Layer 6 of a small transformer language model trained on English Wikipedia (20 layers, counted from 0, width 128).
A neuron's activation on a vector x is SiLU(gate . x) times (in . x), where the dot is the dot product.
The model reads these tokens: " H" "C" " Da" "vo" "s" " |" " N" "LA" " |" " " "5" "0" " |" " " "1" "3"

The vector x that enters this layer's MLP at each token. A number n stands for n times 0.036.
0 " H": -4 -4 1 -34 7 -5 21 12 24 19 15 15 -5 11 26 -32 6 2 -26 -13 -45 -26 -1 16 11 30 -21 -3 2 -35 4 -35 -23 18 -6 -12 -14 26 -8 -40 -14 -25 -22 0 49 5 8 -3 10 31 -5 -8 10 18 12 -9 1 12 5 -29 -39 5 -27 -30 16 1 -3 -8 -13 7 -13 5 -12 6 -16 5 9 -7 -34 -14 -14 -32 -12 2 37 -9 -19 -24 -9 -52 2 -39 -55 14 11 -11 -10 -8 -20 19 4 -2 -16 -6 11 -25 -1 14 -26 1 -6 26 11 -40 -13 15 -31 -3 31 -17 -10 31 6 17 -18 32 17 0
1 "C": -9 -5 6 -9 -37 -10 17 24 -5 12 -18 2 18 0 -6 -67 -4 3 26 -4 -48 1 -1 -19 17 11 -8 1 -11 -23 3 -31 0 21 0 4 -5 15 25 -30 -17 29 20 7 6 -44 -34 -16 4 8 -21 -7 11 -5 -8 40 -20 -9 -4 34 -1 12 -15 -17 13 -18 0 -36 -7 9 5 -15 0 1 27 22 -10 18 -25 23 -28 -34 -12 -20 45 -4 2 -2 -46 -1 25 24 -42 4 -9 25 15 -2 23 19 23 3 -16 -35 1 27 21 12 -2 5 1 2 24 -48 2 27 -2 -8 -7 21 12 59 -2 1 19 -4 -26 24
2 " Da": -8 7 47 6 -8 28 -39 -16 -4 2 33 -2 -8 -2 7 26 22 -5 -44 2 -42 6 0 7 -11 7 -39 18 -6 0 -17 -6 -4 -21 8 -18 18 16 14 -5 25 -7 -29 0 19 43 22 18 47 31 5 -21 13 -16 -16 9 16 0 22 -29 -65 12 -15 -10 -6 -13 18 -22 -18 5 -2 -14 -15 -22 -11 -1 0 -16 -42 -3 -15 -26 -21 -33 19 -3 10 8 -13 -27 -12 2 -40 -8 -1 -11 34 33 -14 10 10 14 -9 -16 1 14 -1 -15 7 11 14 17 -1 -25 -11 -29 -24 -4 38 -20 -5 48 -51 16 11 -24 14 -30
3 "vo": -29 4 12 8 8 25 -5 4 -2 16 -17 16 32 33 10 -17 -4 17 5 -15 -32 -11 7 34 -29 -13 -21 -3 -20 36 26 -16 -3 3 11 61 11 26 22 -40 0 4 -73 32 -2 2 21 -31 -5 51 -7 -3 61 -8 3 13 22 13 -18 10 -5 12 -39 -33 -21 25 15 -10 -25 7 -29 -25 -17 -1 -15 -2 -2 -45 -14 -7 7 -18 -39 -22 26 -4 51 36 28 -37 19 1 6 -23 -13 -5 23 1 16 -7 -6 -5 -15 -28 22 48 8 -23 -20 -18 25 -21 -23 3 -18 -27 19 17 10 14 -11 8 -20 -6 29 -7 -18 28
4 "s": 10 -9 -3 10 3 6 -28 3 -1 -15 -15 7 -21 -1 43 -35 -1 40 -6 3 -42 8 -14 9 -20 7 16 -16 11 25 -11 -3 -11 -40 1 44 0 -4 18 -4 3 -8 -40 34 -25 -33 7 -6 -10 20 54 -20 17 -28 -13 -1 -28 6 6 6 46 -30 7 -17 9 32 9 0 4 18 3 4 -24 38 -31 15 -4 7 -4 8 -18 -18 0 -4 23 -17 5 1 -38 34 -4 -1 -13 -30 -4 -30 15 -21 23 15 0 -5 22 -29 14 15 9 -6 -11 -27 -5 -8 -25 -20 16 -6 1 -7 33 -23 1 -30 -22 -37 -9 0 29 21
5 " |": -2 -13 31 3 8 -5 -4 7 4 -1 4 4 9 -2 -1 -14 -5 -3 27 -1 -53 4 3 14 -4 -4 -2 -15 9 10 -5 2 -13 1 -8 27 14 -3 -1 4 3 19 -22 3 12 -3 5 -1 3 -2 6 -49 8 -6 12 5 -5 16 16 9 -7 12 -19 -4 -2 -14 -1 9 -6 -12 0 14 6 16 3 -4 -2 4 -1 8 -7 -5 4 6 -2 45 13 1 12 3 16 13 -11 7 7 3 -10 -6 5 25 14 -4 -6 14 -2 -1 -7 -10 -18 15 -13 -4 -3 6 10 -1 -18 1 16 10 -1 -15 -12 -41 -1 2 6 7
6 " N": 14 13 13 -15 17 -18 3 -13 14 -4 7 31 4 17 21 18 13 -36 -11 22 -42 0 23 -10 -5 36 -25 4 -20 -2 -14 25 -25 22 0 11 -8 10 -19 10 -16 -16 -16 -8 -18 4 0 -9 -4 0 -13 -15 -22 24 16 6 -13 -1 -32 12 2 12 -25 -17 43 28 5 8 0 1 14 15 -6 -7 -41 -2 -10 23 -29 -17 9 -36 -20 -6 25 1 0 -1 3 -4 9 -26 -20 21 4 6 -35 -5 -11 -10 19 -17 -28 -20 11 -5 -1 -1 -13 -22 0 10 -27 38 -22 -3 2 27 24 -14 -6 4 18 27 -54 45 1 16
7 "LA": 7 5 0 5 -20 -38 4 -10 16 -2 -17 -6 10 3 -20 -6 34 20 -52 -21 -40 -15 -21 30 43 -10 -14 -5 37 15 19 -10 -20 -20 -14 26 9 -17 10 13 -17 -25 -16 -9 -3 -2 -3 -2 7 23 -6 -6 -17 20 23 11 -39 -15 -20 45 -14 -19 22 -36 -2 -1 16 14 -2 6 5 32 -17 -23 37 21 -52 26 -20 -12 -26 -33 16 -10 12 7 12 5 12 11 -2 13 -31 25 -29 39 2 9 -8 4 19 15 -12 -49 18 49 -13 30 14 -27 -9 -9 15 -13 -11 7 -19 0 9 -5 21 4 32 13 -10 -17 -2 3
8 " |": -10 -6 32 15 17 -13 -5 4 2 0 3 2 9 -3 -9 1 14 -3 28 0 -54 0 6 8 -5 -6 -16 -10 -10 13 -9 4 -11 -7 -13 17 0 -7 -8 -4 -7 17 -8 0 2 2 5 12 4 1 9 -46 4 -5 1 7 2 16 2 9 -9 5 2 -3 -3 -15 -6 17 6 -12 2 13 -3 11 4 3 3 -5 -1 3 -7 -6 15 -8 -4 48 13 -1 2 13 7 6 -12 2 -9 11 4 -3 6 29 13 2 2 20 -1 -4 -12 -9 -2 3 -15 8 -10 2 9 6 -27 3 11 7 -3 -20 6 -39 -2 3 -9 9
9 " ": 1 -5 2 -1 17 29 -6 3 -2 5 0 -5 3 -4 -9 17 5 3 8 15 13 -11 4 6 -7 13 -13 -3 -9 8 -34 -4 -94 8 2 34 0 -3 1 11 5 8 -5 5 -7 -13 -8 5 5 -9 15 -9 0 -8 -7 -11 -1 9 -11 9 -5 11 12 -5 -6 1 2 16 -6 1 1 1 -18 10 13 16 -7 -3 -34 -1 -29 18 -15 -5 14 3 6 8 -4 2 -3 11 -2 8 2 17 -3 -10 -10 13 -1 6 6 2 -2 10 -11 -10 -2 -7 4 0 -9 -11 7 1 -29 7 7 -1 1 -1 13 1 -16 -15 6 12
10 "5": 13 -24 -33 -18 -25 7 -12 -3 17 8 -22 10 18 -10 15 32 18 -29 -17 39 -39 -6 -5 26 12 27 -7 15 -21 25 -11 3 -29 -7 21 18 -19 -9 -24 16 28 -32 -23 0 -29 -3 6 12 17 11 -12 -2 13 -11 25 -6 24 12 -23 4 16 -20 -16 19 -17 5 -10 -5 -13 -13 6 17 15 1 18 9 -29 12 -11 11 -2 26 14 -15 11 -7 51 2 30 -9 6 6 -11 -2 -16 -21 -21 25 -14 20 8 9 26 -24 -19 -12 -5 6 12 -4 -24 -9 -22 23 9 -7 -40 19 6 -20 35 4 -12 25 -41 14 -12 0
11 "0": 23 20 3 -24 -47 12 -25 -2 13 -31 0 -26 16 9 4 16 2 18 -26 6 -31 -21 8 16 8 41 6 26 -28 8 -31 13 -3 6 4 42 -10 15 13 -7 6 -9 -25 26 -26 -9 -6 -22 -11 28 -5 -14 -20 0 -8 -7 13 -2 -25 -5 21 17 -8 56 -20 2 1 7 -10 -8 30 14 -15 20 15 22 6 2 -6 17 2 27 -15 -11 -10 -1 17 -12 1 -24 8 -19 -13 1 0 -3 26 39 -25 11 3 -16 50 -16 13 -10 -28 34 16 -25 -26 -2 8 4 -5 13 -13 8 3 -15 31 -26 11 -6 -63 9 -21 0
12 " |": -8 0 23 9 10 -8 -6 6 -9 2 -6 -7 7 -2 -2 -5 15 3 5 3 -50 5 6 0 5 -6 -15 -1 -4 0 0 2 -13 -5 -14 17 12 7 -5 -17 -1 7 -4 2 2 6 12 -4 -7 -3 12 -48 12 -6 7 2 4 0 -4 3 -4 -2 4 4 -2 -10 -16 16 0 -13 2 23 -4 -11 11 2 -6 4 1 -3 -2 -7 12 -4 5 52 7 4 -6 8 3 9 -7 3 -13 0 -11 -8 3 8 14 4 16 23 5 -4 -7 -3 3 10 -3 14 -11 4 11 6 -29 0 6 -1 2 -11 10 -35 2 7 1 12
13 " ": -2 -2 0 -4 10 29 -1 0 -8 7 -1 -10 4 1 1 9 8 4 2 15 16 -8 7 1 -1 12 -9 0 -10 -1 -32 0 -94 5 2 35 7 4 3 2 5 3 -4 7 -12 -12 -1 0 -5 -9 13 -10 1 -3 3 -8 -1 3 -11 11 -5 11 11 -3 -9 -2 -3 11 -8 1 -1 6 -16 -1 14 15 -11 4 -31 -2 -30 20 -15 -2 14 5 1 14 -4 -1 1 11 -6 9 -2 23 -6 -19 -12 6 0 4 12 7 7 6 -2 -11 -4 -4 11 2 -13 -14 8 -3 -32 11 -2 3 5 1 18 -1 -17 -13 10 15
14 "1": -4 -10 -21 -11 -21 -2 -14 36 8 7 -7 -5 23 -16 -1 -8 13 14 -10 1 -22 1 -9 -13 19 19 -30 29 -3 2 4 15 -56 -9 1 41 20 11 -6 26 14 23 0 -22 2 -22 -4 6 4 24 -13 -7 5 -8 3 -11 30 1 -12 21 0 1 -1 16 -17 15 -13 -5 14 -15 3 -9 4 -3 17 19 -10 -11 -17 19 -23 28 -1 -9 -2 -15 22 28 49 -20 30 22 2 -17 -9 -9 -8 1 4 12 31 -2 49 -13 15 7 -24 -1 -15 4 -20 -19 -29 -9 -3 1 -56 14 -28 -15 19 -1 -5 -3 -20 20 -13 37
15 "3": 6 1 -19 -40 -6 -1 10 14 10 6 9 -3 18 -19 31 25 -9 14 -17 29 -46 13 -8 40 -1 27 16 22 -20 10 -30 18 -17 -33 9 27 5 3 -18 6 6 -56 7 0 -12 2 -8 -19 4 0 -17 -1 24 0 3 -28 27 -5 -6 -4 23 26 -25 45 -20 -9 -34 24 -33 -11 22 18 -27 8 5 14 2 -6 2 -8 15 21 -13 -22 16 -21 33 -4 12 0 31 -8 1 4 -31 4 -14 -1 -16 -1 8 -5 34 -1 -10 2 -6 14 34 -25 -25 -11 -45 3 -3 0 -43 23 15 -14 29 5 -14 -3 -23 13 -19 5

Each question shows the input weights of one neuron of the MLP. A number n stands for n times 0.0062.

n48 gate: -32 27 -33 -30 -11 10 11 -15 20 36 18 55 2 -5 3 3 14 -21 -28 8 19 5 24 -10 5 16 -9 -16 22 24 -23 -21 3 16 -26 -31 -11 -6 -15 -20 -21 33 24 24 -1 -28 -42 -7 -19 -13 11 25 22 16 -10 -34 -60 -40 7 0 -60 -37 18 -6 2 35 30 27 31 0 -13 -30 3 25 -4 -18 22 -4 11 7 -9 -12 -38 -19 -16 29 -45 15 24 13 -33 -45 16 -29 9 -68 6 -12 -56 42 19 53 13 -8 -11 -7 -22 18 11 -11 -18 36 33 -25 1 1 17 -6 -7 7 -14 -7 1 19 -12 -43 12 39
n48 in: -21 -1 12 8 -17 21 -8 -14 9 -34 -33 24 -21 -9 -11 -53 -7 -6 6 -6 14 15 -28 -13 -14 -3 -35 -38 16 15 8 22 0 37 -12 37 23 -1 41 40 -1 24 -36 3 -24 -13 -60 17 -8 -27 -18 2 -24 -16 45 -25 10 17 -7 21 -15 -12 8 -11 -14 -16 17 -19 9 6 1 -28 28 9 32 24 -9 -8 13 4 -17 -3 6 5 -3 6 -45 -27 -18 -4 -36 -46 -12 -6 -2 22 49 -13 -37 -13 -9 17 -29 15 21 28 -30 2 9 6 13 -1 22 -17 -42 2 -29 -29 7 -55 -4 32 16 5 17 5 2 -38
On which two tokens does it fire most, strongest first? 15 "3", 10 "5"

n15 gate: -32 37 16 24 54 25 -18 -28 22 4 -6 3 20 1 0 -17 57 9 36 10 3 -22 -7 4 -55 -5 5 -7 -10 -18 -5 -1 16 19 7 -1 -45 -12 -12 25 4 -11 0 -1 -10 13 -8 -16 -22 14 8 -10 -5 -5 16 31 -20 -12 17 -7 -19 3 16 39 -14 -8 -10 1 48 -4 22 -1 -23 -42 -6 14 11 19 34 21 21 20 26 14 11 18 6 7 -19 22 -34 -24 23 -6 -15 17 -14 12 8 2 -7 61 -17 -3 -24 2 -36 32 11 27 -54 2 30 19 13 -21 15 -3 -18 3 -30 -37 25 -18 -2 -3 -17 51
n15 in: -19 17 18 -19 -4 -29 23 2 -5 -16 -2 22 -6 -11 22 24 7 -2 -5 5 -12 -28 -11 19 -32 -18 -33 -16 -4 23 3 39 -8 -29 -13 -4 -20 -2 29 -20 8 12 13 -4 -17 6 11 -35 -17 14 7 -8 24 -4 -5 -29 -26 -23 15 -28 -9 27 23 5 15 22 -3 8 -7 5 -29 -15 10 -14 7 -17 44 9 -2 -8 -3 14 15 14 -25 11 -12 53 -18 35 -4 -34 -5 1 5 3 -2 -21 27 -5 -3 -1 28 7 -22 0 31 -13 -23 -31 -1 -26 3 -8 7 7 37 -24 14 16 -3 -7 13 -25 9 17 27 -18
It fires most on token 8 " |"

n213 gate: -24 -8 49 -21 -3 -5 28 3 11 39 -3 2 19 20 0 42 35 -1 11 -32 23 25 -42 -18 -22 20 -45 16 -20 0 -18 11 -10 37 8 -40 -16 -4 -11 4 -5 17 -7 3 32 -1 -31 -38 -38 -23 -1 -18 3 3 6 25 3 -26 13 0 -16 -37 -4 6 -15 -13 -3 -1 -7 -12 -11 1 12 -24 1 -3 -10 32 21 13 -25 29 15 -13 45 24 5 -9 15 36 48 31 -3 8 4 -7 -22 26 25 17 -39 39 23 -63 9 -7 30 -38 -9 -12 -23 -18 -13 -9 5 13 47 12 -15 43 26 -16 15 13 28 30 -40 18
n213 in: 27 -4 9 3 -15 -17 -48 54 7 -12 -13 8 27 -20 -4 22 -28 -6 13 1 11 9 28 -11 6 -8 14 6 9 -39 -28 -19 16 34 -4 36 -22 17 -9 -28 25 -3 -11 24 -31 23 -24 -3 -31 4 -33 -8 34 -33 29 -33 7 12 -1 -43 -56 0 -13 11 3 8 -1 17 -23 8 -4 15 1 1 16 -21 1 21 22 -18 29 -15 -23 3 -10 -35 18 -12 25 0 17 -6 23 20 -44 -29 -19 -3 11 31 8 -41 9 2 9 17 14 0 -4 28 16 15 13 11 -17 -3 15 -26 -9 29 -21 6 19 35 -14 24 -21 -35
It fires most on token 4 "s"

n117 gate: -32 -23 4 28 29 -14 -21 28 -39 22 20 9 20 -59 18 45 9 -7 17 -48 32 -3 -2 -43 -19 3 -7 -8 -15 -2 -12 32 -21 22 -31 -29 17 4 -27 39 10 -4 -26 -10 -16 3 -24 8 29 35 -42 18 8 -18 13 7 21 -10 -19 -50 14 11 13 -30 44 -12 44 17 -59 -21 12 13 -6 1 -14 -24 16 -1 -32 -16 37 22 48 -13 -19 -20 40 -34 -11 33 24 14 10 54 48 16 -16 38 1 -38 33 2 3 -5 -22 24 47 4 4 16 9 -9 13 -4 7 -5 4 1 -26 24 -4 12 -6 32 -16 36 13 22
n117 in: -18 27 -14 5 4 39 20 9 -35 -1 43 20 -8 40 47 0 -10 -25 10 -36 3 4 -27 -51 -6 22 24 -3 31 -59 3 -30 -15 -4 -17 -14 -9 21 -12 0 29 -37 25 7 4 64 -2 -11 8 -13 11 -32 -25 53 -16 -25 7 5 7 3 15 33 -47 -4 22 -25 26 -17 21 -41 -1 7 3 15 24 -23 -3 10 -29 4 -2 3 6 -36 -1 33 -6 8 -4 -27 29 -7 2 54 16 -1 -14 43 -11 20 -35 17 2 -3 4 -39 -9 5 -18 19 -44 -4 26 40 6 -39 -23 0 6 -24 39 -19 -28 -16 8 9 12 7
On which token does it fire most, and how strongly? 6 " N", at about 1.3

n95 gate: -9 29 -41 24 9 34 -2 -2 5 -16 38 15 16 -60 25 11 29 -17 -42 -15 10 21 3 23 -7 25 -33 6 10 14 -49 -24 -10 20 -28 -12 5 -31 17 -4 10 38 49 -4 26 -24 -33 -12 -36 -32 -29 38 -28 18 24 -33 -11 17 -56 41 31 1 56 15 53 -2 -29 -7 -18 -13 3 17 25 -5 -16 -46 37 -7 18 -8 -18 39 5 -20 -42 16 -19 13 -21 -25 -16 5 12 1 -23 -11 -25 3 11 4 6 -22 -33 45 -4 17 -15 24 21 29 15 -38 -11 37 -54 9 -2 -14 -32 30 9 -25 53 3 -7 -26 40 6
n95 in: 46 -27 -1 53 -6 2 21 7 -5 6 -3 9 6 -18 -27 -4 -57 -29 7 -25 -20 43 14 -32 -13 12 29 -13 -36 15 -7 -7 9 29 -41 14 -9 3 2 9 -5 23 -21 8 33 18 21 21 13 -25 -17 9 30 33 37 -1 5 15 -15 -6 0 0 -26 26 -10 1 -36 35 14 9 17 -26 -26 32 2 17 -4 58 -9 15 4 -2 -9 9 11 -16 4 43 29 -1 12 -18 -26 3 53 12 4 -6 1 9 -20 -18 -4 1 23 -4 -19 22 35 13 26 29 -13 16 -30 -12 5 -31 14 -10 -23 13 -22 -2 -18 33 1 6
On which two tokens does it fire most, strongest first? 6 " N", 7 "LA"

n217 gate: 1 -10 -37 7 13 5 12 -1 9 2 25 31 20 -32 -24 21 52 0 -9 27 36 -25 20 5 1 -22 0 11 10 -11 31 0 23 13 -2 1 -49 -1 -44 1 2 26 31 -30 -17 -7 -30 -46 10 13 -4 7 -10 3 -17 8 3 -21 -41 -1 11 -9 -25 5 1 -3 13 -8 -23 -4 -4 -32 -34 -9 9 17 4 -8 19 -32 -5 16 14 -47 -15 16 8 15 13 35 39 -37 24 38 7 -8 -13 -6 -22 -21 8 -19 -30 24 8 -12 24 -44 -4 -14 -30 35 0 22 10 -33 -9 10 -19 -20 12 -23 -36 22 22 -13 24 5
n217 in: -18 -19 -28 10 27 6 11 1 46 -21 17 14 -15 15 13 44 5 8 4 1 42 -19 -14 -11 -9 -37 -1 1 22 10 -32 5 26 -42 -7 -5 -15 -39 0 18 -10 27 25 6 27 17 -6 -15 12 -39 -27 -30 11 -30 3 -27 17 -6 15 -11 -8 -28 -22 -18 14 17 0 6 -25 -2 -55 -17 -45 -2 -1 -4 1 -28 19 -41 -36 8 2 40 -31 26 19 -24 -11 9 16 -3 -12 -12 -26 3 -7 23 -13 -16 14 14 1 10 5 1 -5 -19 -23 -2 -40 31 4 8 -1 5 -60 -11 -10 3 25 -13 3 19 -6 28 30 -27
It fires most on token 1 "C"

n233 gate: 22 -12 -48 -17 -7 6 -21 -15 21 -28 49 -8 14 5 -11 -2 -23 -2 11 -35 2 -6 -29 -17 -10 -1 18 -20 56 -32 19 5 -2 37 -14 -10 -5 13 1 -33 37 -3 34 -10 -51 -21 -40 6 10 -16 6 22 37 -10 14 -25 -3 -7 21 3 17 5 34 -21 -9 -13 19 -43 -9 -12 -24 8 59 -21 23 11 34 52 -21 1 19 -11 -2 -21 -10 -33 2 -37 0 -12 20 19 -12 -13 37 6 -3 -17 -34 -35 15 25 -1 21 -27 -42 10 -7 -15 1 6 -3 -16 -1 -5 32 48 -3 -43 23 -26 -1 36 3 21 10 -7 -34
n233 in: -10 -20 3 44 34 22 16 27 12 -2 -53 -31 -21 36 9 -28 11 34 9 -8 17 -10 -11 -5 9 -10 -9 0 2 -20 -27 -7 33 -12 -16 1 -22 16 19 3 -17 33 -9 -33 -8 -11 8 7 -10 15 -5 7 -9 -13 24 13 14 -32 15 33 16 27 -32 -10 0 22 -2 27 11 -7 -3 7 -4 -13 1 25 19 -26 20 8 8 -3 28 43 -18 -11 -1 30 20 -3 -5 47 -21 -5 23 9 -6 -28 -16 -17 15 41 5 7 -17 41 22 23 22 -43 -16 -26 -24 4 16 2 10 2 32 -4 -9 32 25 -2 -21 9 -29 9
It fires most on token 1 "C"

n92 gate: -6 0 3 -26 7 36 -64 -23 46 -62 33 33 -29 -29 -19 -29 51 22 -22 42 30 9 35 -2 -25 3 3 -59 41 -4 31 7 27 28 11 -40 -1 5 31 -49 -15 -12 47 55 -6 -19 -8 -8 19 -17 8 33 36 -13 33 27 -25 12 23 -65 49 -25 58 11 -33 -8 1 -21 -2 -4 -10 -11 -12 -45 4 11 3 -26 39 4 -15 51 -12 22 -32 12 12 9 2 -14 -26 -23 -12 -39 25 -38 -20 -7 -44 -33 55 15 -5 53 -15 -39 -32 -32 -17 5 -29 1 37 -34 21 -12 5 22 -8 -25 56 -39 18 -3 21 40 37 -4
n92 in: -56 0 18 4 -25 -23 13 37 -12 -18 23 -46 -10 -23 -8 44 -4 -8 -14 4 4 17 -11 3 -11 54 53 1 -6 22 -9 10 -16 3 -1 11 5 -7 -30 -11 4 -2 19 -4 21 -8 4 -41 -28 22 7 14 12 5 11 -21 24 -26 7 4 -1 5 -1 -12 6 30 68 -23 -20 -1 -3 46 4 -54 19 -46 -24 -4 -20 -45 -15 -1 30 -23 -7 -4 -21 -11 4 9 32 3 -5 23 72 -23 20 -32 -1 -10 -10 -16 -21 -37 30 13 31 -28 26 -30 -20 -19 -18 -32 72 -53 -13 17 12 -2 -2 -7 -7 6 -24 34 -10 5
On which two tokens does it fire most, strongest first? 8 " |", 4 "s"

n69 gate: -10 -21 -6 -10 -35 -36 23 14 19 1 -2 46 -9 -28 -8 1 20 -12 -23 34 26 1 -13 4 22 -7 -33 6 21 -32 44 -69 12 -44 14 -66 30 -11 -22 30 33 10 21 -18 18 -14 3 -46 -15 7 -3 -20 7 -4 23 -16 7 -39 -1 6 11 44 -53 -36 27 3 21 21 9 2 11 -9 21 12 33 19 1 -18 36 -39 -46 -13 51 1 -6 3 6 1 -9 12 11 2 -7 36 -24 18 10 -15 14 -9 -3 2 -22 34 -22 -22 21 -50 28 25 50 -9 -2 -11 -17 -42 22 -33 8 -2 1 5 -24 28 29 1 16 -1
n69 in: 12 -5 3 -1 -17 57 14 4 7 -11 -53 36 8 -15 -36 7 -33 -6 -1 21 -13 -9 -5 -1 28 -21 -1 -20 -7 -21 2 -36 24 -29 -11 5 -11 -26 26 -13 1 -13 -30 42 5 -46 11 -11 -17 -24 -19 -10 10 11 41 53 -9 16 -28 -12 3 13 24 22 6 -17 56 8 -53 31 -6 6 -14 -13 -8 4 11 -3 39 20 36 -5 6 -1 42 -14 -10 -38 -1 23 8 -13 16 33 49 -13 14 -12 -15 36 -39 -14 -6 25 3 -9 8 8 1 17 -29 10 -46 -23 -24 43 -7 -23 24 -19 16 -18 -4 47 -14 61 -3 22
It fires most on token 1 "C"

n119 gate: -23 -10 35 37 -25 12 -16 7 -44 5 2 24 -28 -34 -20 1 -17 -18 18 -10 -4 22 17 8 -38 -23 24 -18 -67 -3 3 4 -3 51 -44 -25 5 18 -33 -28 1 -39 -12 -18 -16 -27 19 -28 -37 2 -27 31 1 -3 -82 -17 -30 25 7 -22 -50 21 44 -55 19 0 25 -39 -9 -14 32 9 25 19 27 -17 8 -4 1 22 -46 15 -4 -13 -30 -8 -53 -38 -37 -21 -28 31 9 -15 25 -11 15 24 -25 -30 14 -54 -21 -6 14 5 -21 31 20 21 0 8 12 9 5 -24 55 -11 -56 30 -35 5 -15 -2 8 -50 -23 29
n119 in: 38 33 -4 38 11 -33 -34 54 19 11 -4 -43 16 3 36 32 14 24 25 -1 9 -4 -19 12 5 19 -14 21 -36 12 8 -6 32 16 10 -10 -4 -1 40 4 -43 5 -4 30 -56 14 -13 -13 4 44 -21 21 -1 6 -9 -18 7 16 -25 -10 52 -14 18 -14 6 -21 -8 20 11 -3 17 38 -5 45 11 17 25 2 16 -24 -3 13 42 28 6 2 -7 17 26 24 -24 -30 4 -15 25 19 -11 -5 55 18 22 6 16 -25 -20 1 -31 -47 12 -18 1 20 25 35 29 -16 -19 -15 22 10 -9 -16 -51 21 7 24 18 30
It fires most on token 0 " H"

n34 gate: 12 39 -40 53 -15 10 -25 -30 30 27 -3 29 -12 -10 -10 -2 15 22 -13 19 20 1 33 16 -7 -20 11 23 -40 -61 33 -5 27 25 14 -15 -8 4 7 26 33 14 21 -5 -37 -7 -13 -25 5 -7 11 15 -8 -33 0 -11 -23 15 -4 -27 -1 14 35 29 9 -21 -22 -32 22 10 -13 21 27 -25 24 6 64 14 27 -22 -13 -39 10 -21 17 -6 23 -29 -33 -4 12 23 -34 -5 13 22 -1 12 -46 -16 21 -39 -61 41 -12 -56 60 -6 -6 -3 -13 7 -3 20 29 33 4 -6 -9 -22 -41 21 25 -4 -4 29 49 -23
n34 in: -13 55 10 7 8 -20 -15 7 -7 13 37 26 10 -21 20 -1 7 24 -24 5 51 -16 -38 25 -10 -17 27 18 32 10 -52 -7 0 -38 -13 3 -15 -19 21 -28 -7 36 47 -3 3 -7 -38 -34 11 5 1 -18 6 0 15 3 -45 42 -7 1 -17 20 -11 17 29 -33 -12 1 -22 25 -5 -33 26 47 -33 -9 -27 -14 33 -20 -47 -17 -22 28 -49 10 3 -6 41 -47 6 -15 -4 -9 0 6 -5 -6 -9 7 19 -27 26 -18 -19 -26 1 47 10 -18 0 -1 -39 -15 16 5 11 -6 6 6 -1 -28 4 31 -21 15 23 -33
It fires most on token 10 "5"

n60 gate: -5 10 -28 14 -7 38 1 -18 -20 26 11 10 1 -33 -27 -37 15 4 13 -38 -11 61 27 -18 1 -18 36 -20 -11 -21 -5 -56 22 17 -11 -18 -27 -1 22 -16 18 -9 13 3 -15 1 17 -24 -23 -22 30 38 48 39 24 -1 -21 -1 -14 -30 -6 -5 -10 -15 -10 -16 -31 -11 -14 -20 1 27 -13 -1 -8 -26 -14 -26 -6 7 29 8 -28 6 6 2 -12 9 5 -11 -38 -11 -8 -13 24 -32 -1 35 -28 -48 35 47 -10 1 30 4 -30 41 24 3 14 35 24 20 1 -14 0 -6 -19 25 44 -20 17 -22 26 1 9 12
n60 in: 2 -46 29 -8 -30 -10 -33 -10 22 20 -10 8 21 7 -6 18 15 -2 -6 34 -27 -1 -34 21 -11 -9 -50 -11 35 18 -16 7 11 -19 12 6 31 11 -2 8 -57 -13 -41 -13 -14 -46 -4 41 3 15 -26 4 13 7 -27 30 -6 -8 -15 18 -1 -8 18 11 -22 22 -17 24 20 -1 -4 -16 7 -22 -4 1 17 26 28 1 10 -16 16 15 21 -27 5 -3 -10 14 -15 -1 10 2 51 -5 5 11 -2 7 -11 1 28 2 -15 17 12 11 -12 -14 -12 -52 15 -27 -1 15 2 4 36 -17 1 2 3 -11 8 -1 26 -71
It fires most on token 13 " "

n102 gate: -22 9 -7 10 -8 -19 -32 11 -10 -60 7 70 6 -27 -24 1 33 -9 31 -16 -9 38 9 4 7 2 -10 15 -15 3 18 -49 -10 20 -6 -36 2 -40 17 8 24 32 58 -28 1 -37 5 -39 -5 1 -8 30 35 29 11 19 -19 38 -17 18 28 -12 25 -11 1 -27 25 -20 -6 -20 20 32 -16 6 11 12 -11 34 9 14 19 17 -25 3 -21 4 -14 7 17 -16 11 57 19 12 -5 -1 11 4 26 6 24 23 -31 10 19 -33 3 -23 -3 -23 -20 2 -4 -29 -28 -13 26 4 3 9 20 -30 28 21 18 19 -7 -2
n102 in: -18 -23 3 -31 -13 -16 -13 -33 10 -5 -35 -48 10 -6 -21 -16 -2 5 4 4 1 -16 -26 -7 -11 1 36 15 13 15 -10 3 -6 -18 -5 -3 29 -20 -9 1 -34 -19 -4 -10 -48 3 -18 16 19 33 -16 5 -20 34 14 0 3 2 -18 -27 0 24 -27 -8 -7 -27 -9 9 -4 2 4 33 -13 -61 -25 10 -19 41 -22 7 -10 -1 -5 6 -17 5 37 53 -25 -8 24 -28 30 -7 -3 21 23 27 7 -22 4 32 -27 -20 -22 -4 14 -27 -15 -6 -13 -9 11 13 -5 -7 13 -2 -7 65 12 -31 3 -15 10 -11 -18 -39
It fires most on token 7 "LA"

n96 gate: -52 -30 4 2 11 4 26 -15 5 35 -5 22 7 -39 0 -2 -4 24 22 -14 16 -32 30 6 -19 -10 38 24 49 -16 5 -5 -11 9 -25 4 28 3 24 -10 10 -8 -13 20 24 -44 17 1 -47 5 37 11 19 -15 13 -3 -26 8 -21 15 -4 -2 36 -6 11 15 52 -13 7 -31 -1 10 -38 10 -28 -29 -25 -5 63 -21 10 19 -1 -9 -72 2 8 -9 -2 10 33 54 15 30 35 -23 42 -37 25 35 -40 13 -39 -8 29 -29 -11 1 -30 -5 19 -24 1 -23 -37 -24 -45 -23 -24 -4 35 -41 -20 16 30 17 -30 -1
n96 in: 29 10 25 -40 5 11 11 8 8 5 8 -3 1 3 -17 -7 5 5 7 -17 -18 -19 -10 19 19 19 4 25 -38 -3 -5 50 7 12 50 -1 6 28 -38 1 22 -26 -1 -25 4 -18 -29 38 37 -22 18 -6 4 3 -2 -11 19 4 -9 32 -16 -8 11 17 -1 -41 -27 16 10 28 3 -20 -3 -46 -11 8 14 27 16 65 25 -20 -22 16 2 -19 7 -7 -8 6 -10 9 69 17 -48 -11 13 14 -10 -17 23 24 9 43 -54 18 -8 -8 5 -7 8 -31 3 18 16 5 22 56 -33 11 -50 -10 60 -21 7 1 13 -9
On which token does it fire most, and how strongly? 0 " H", at about 0.55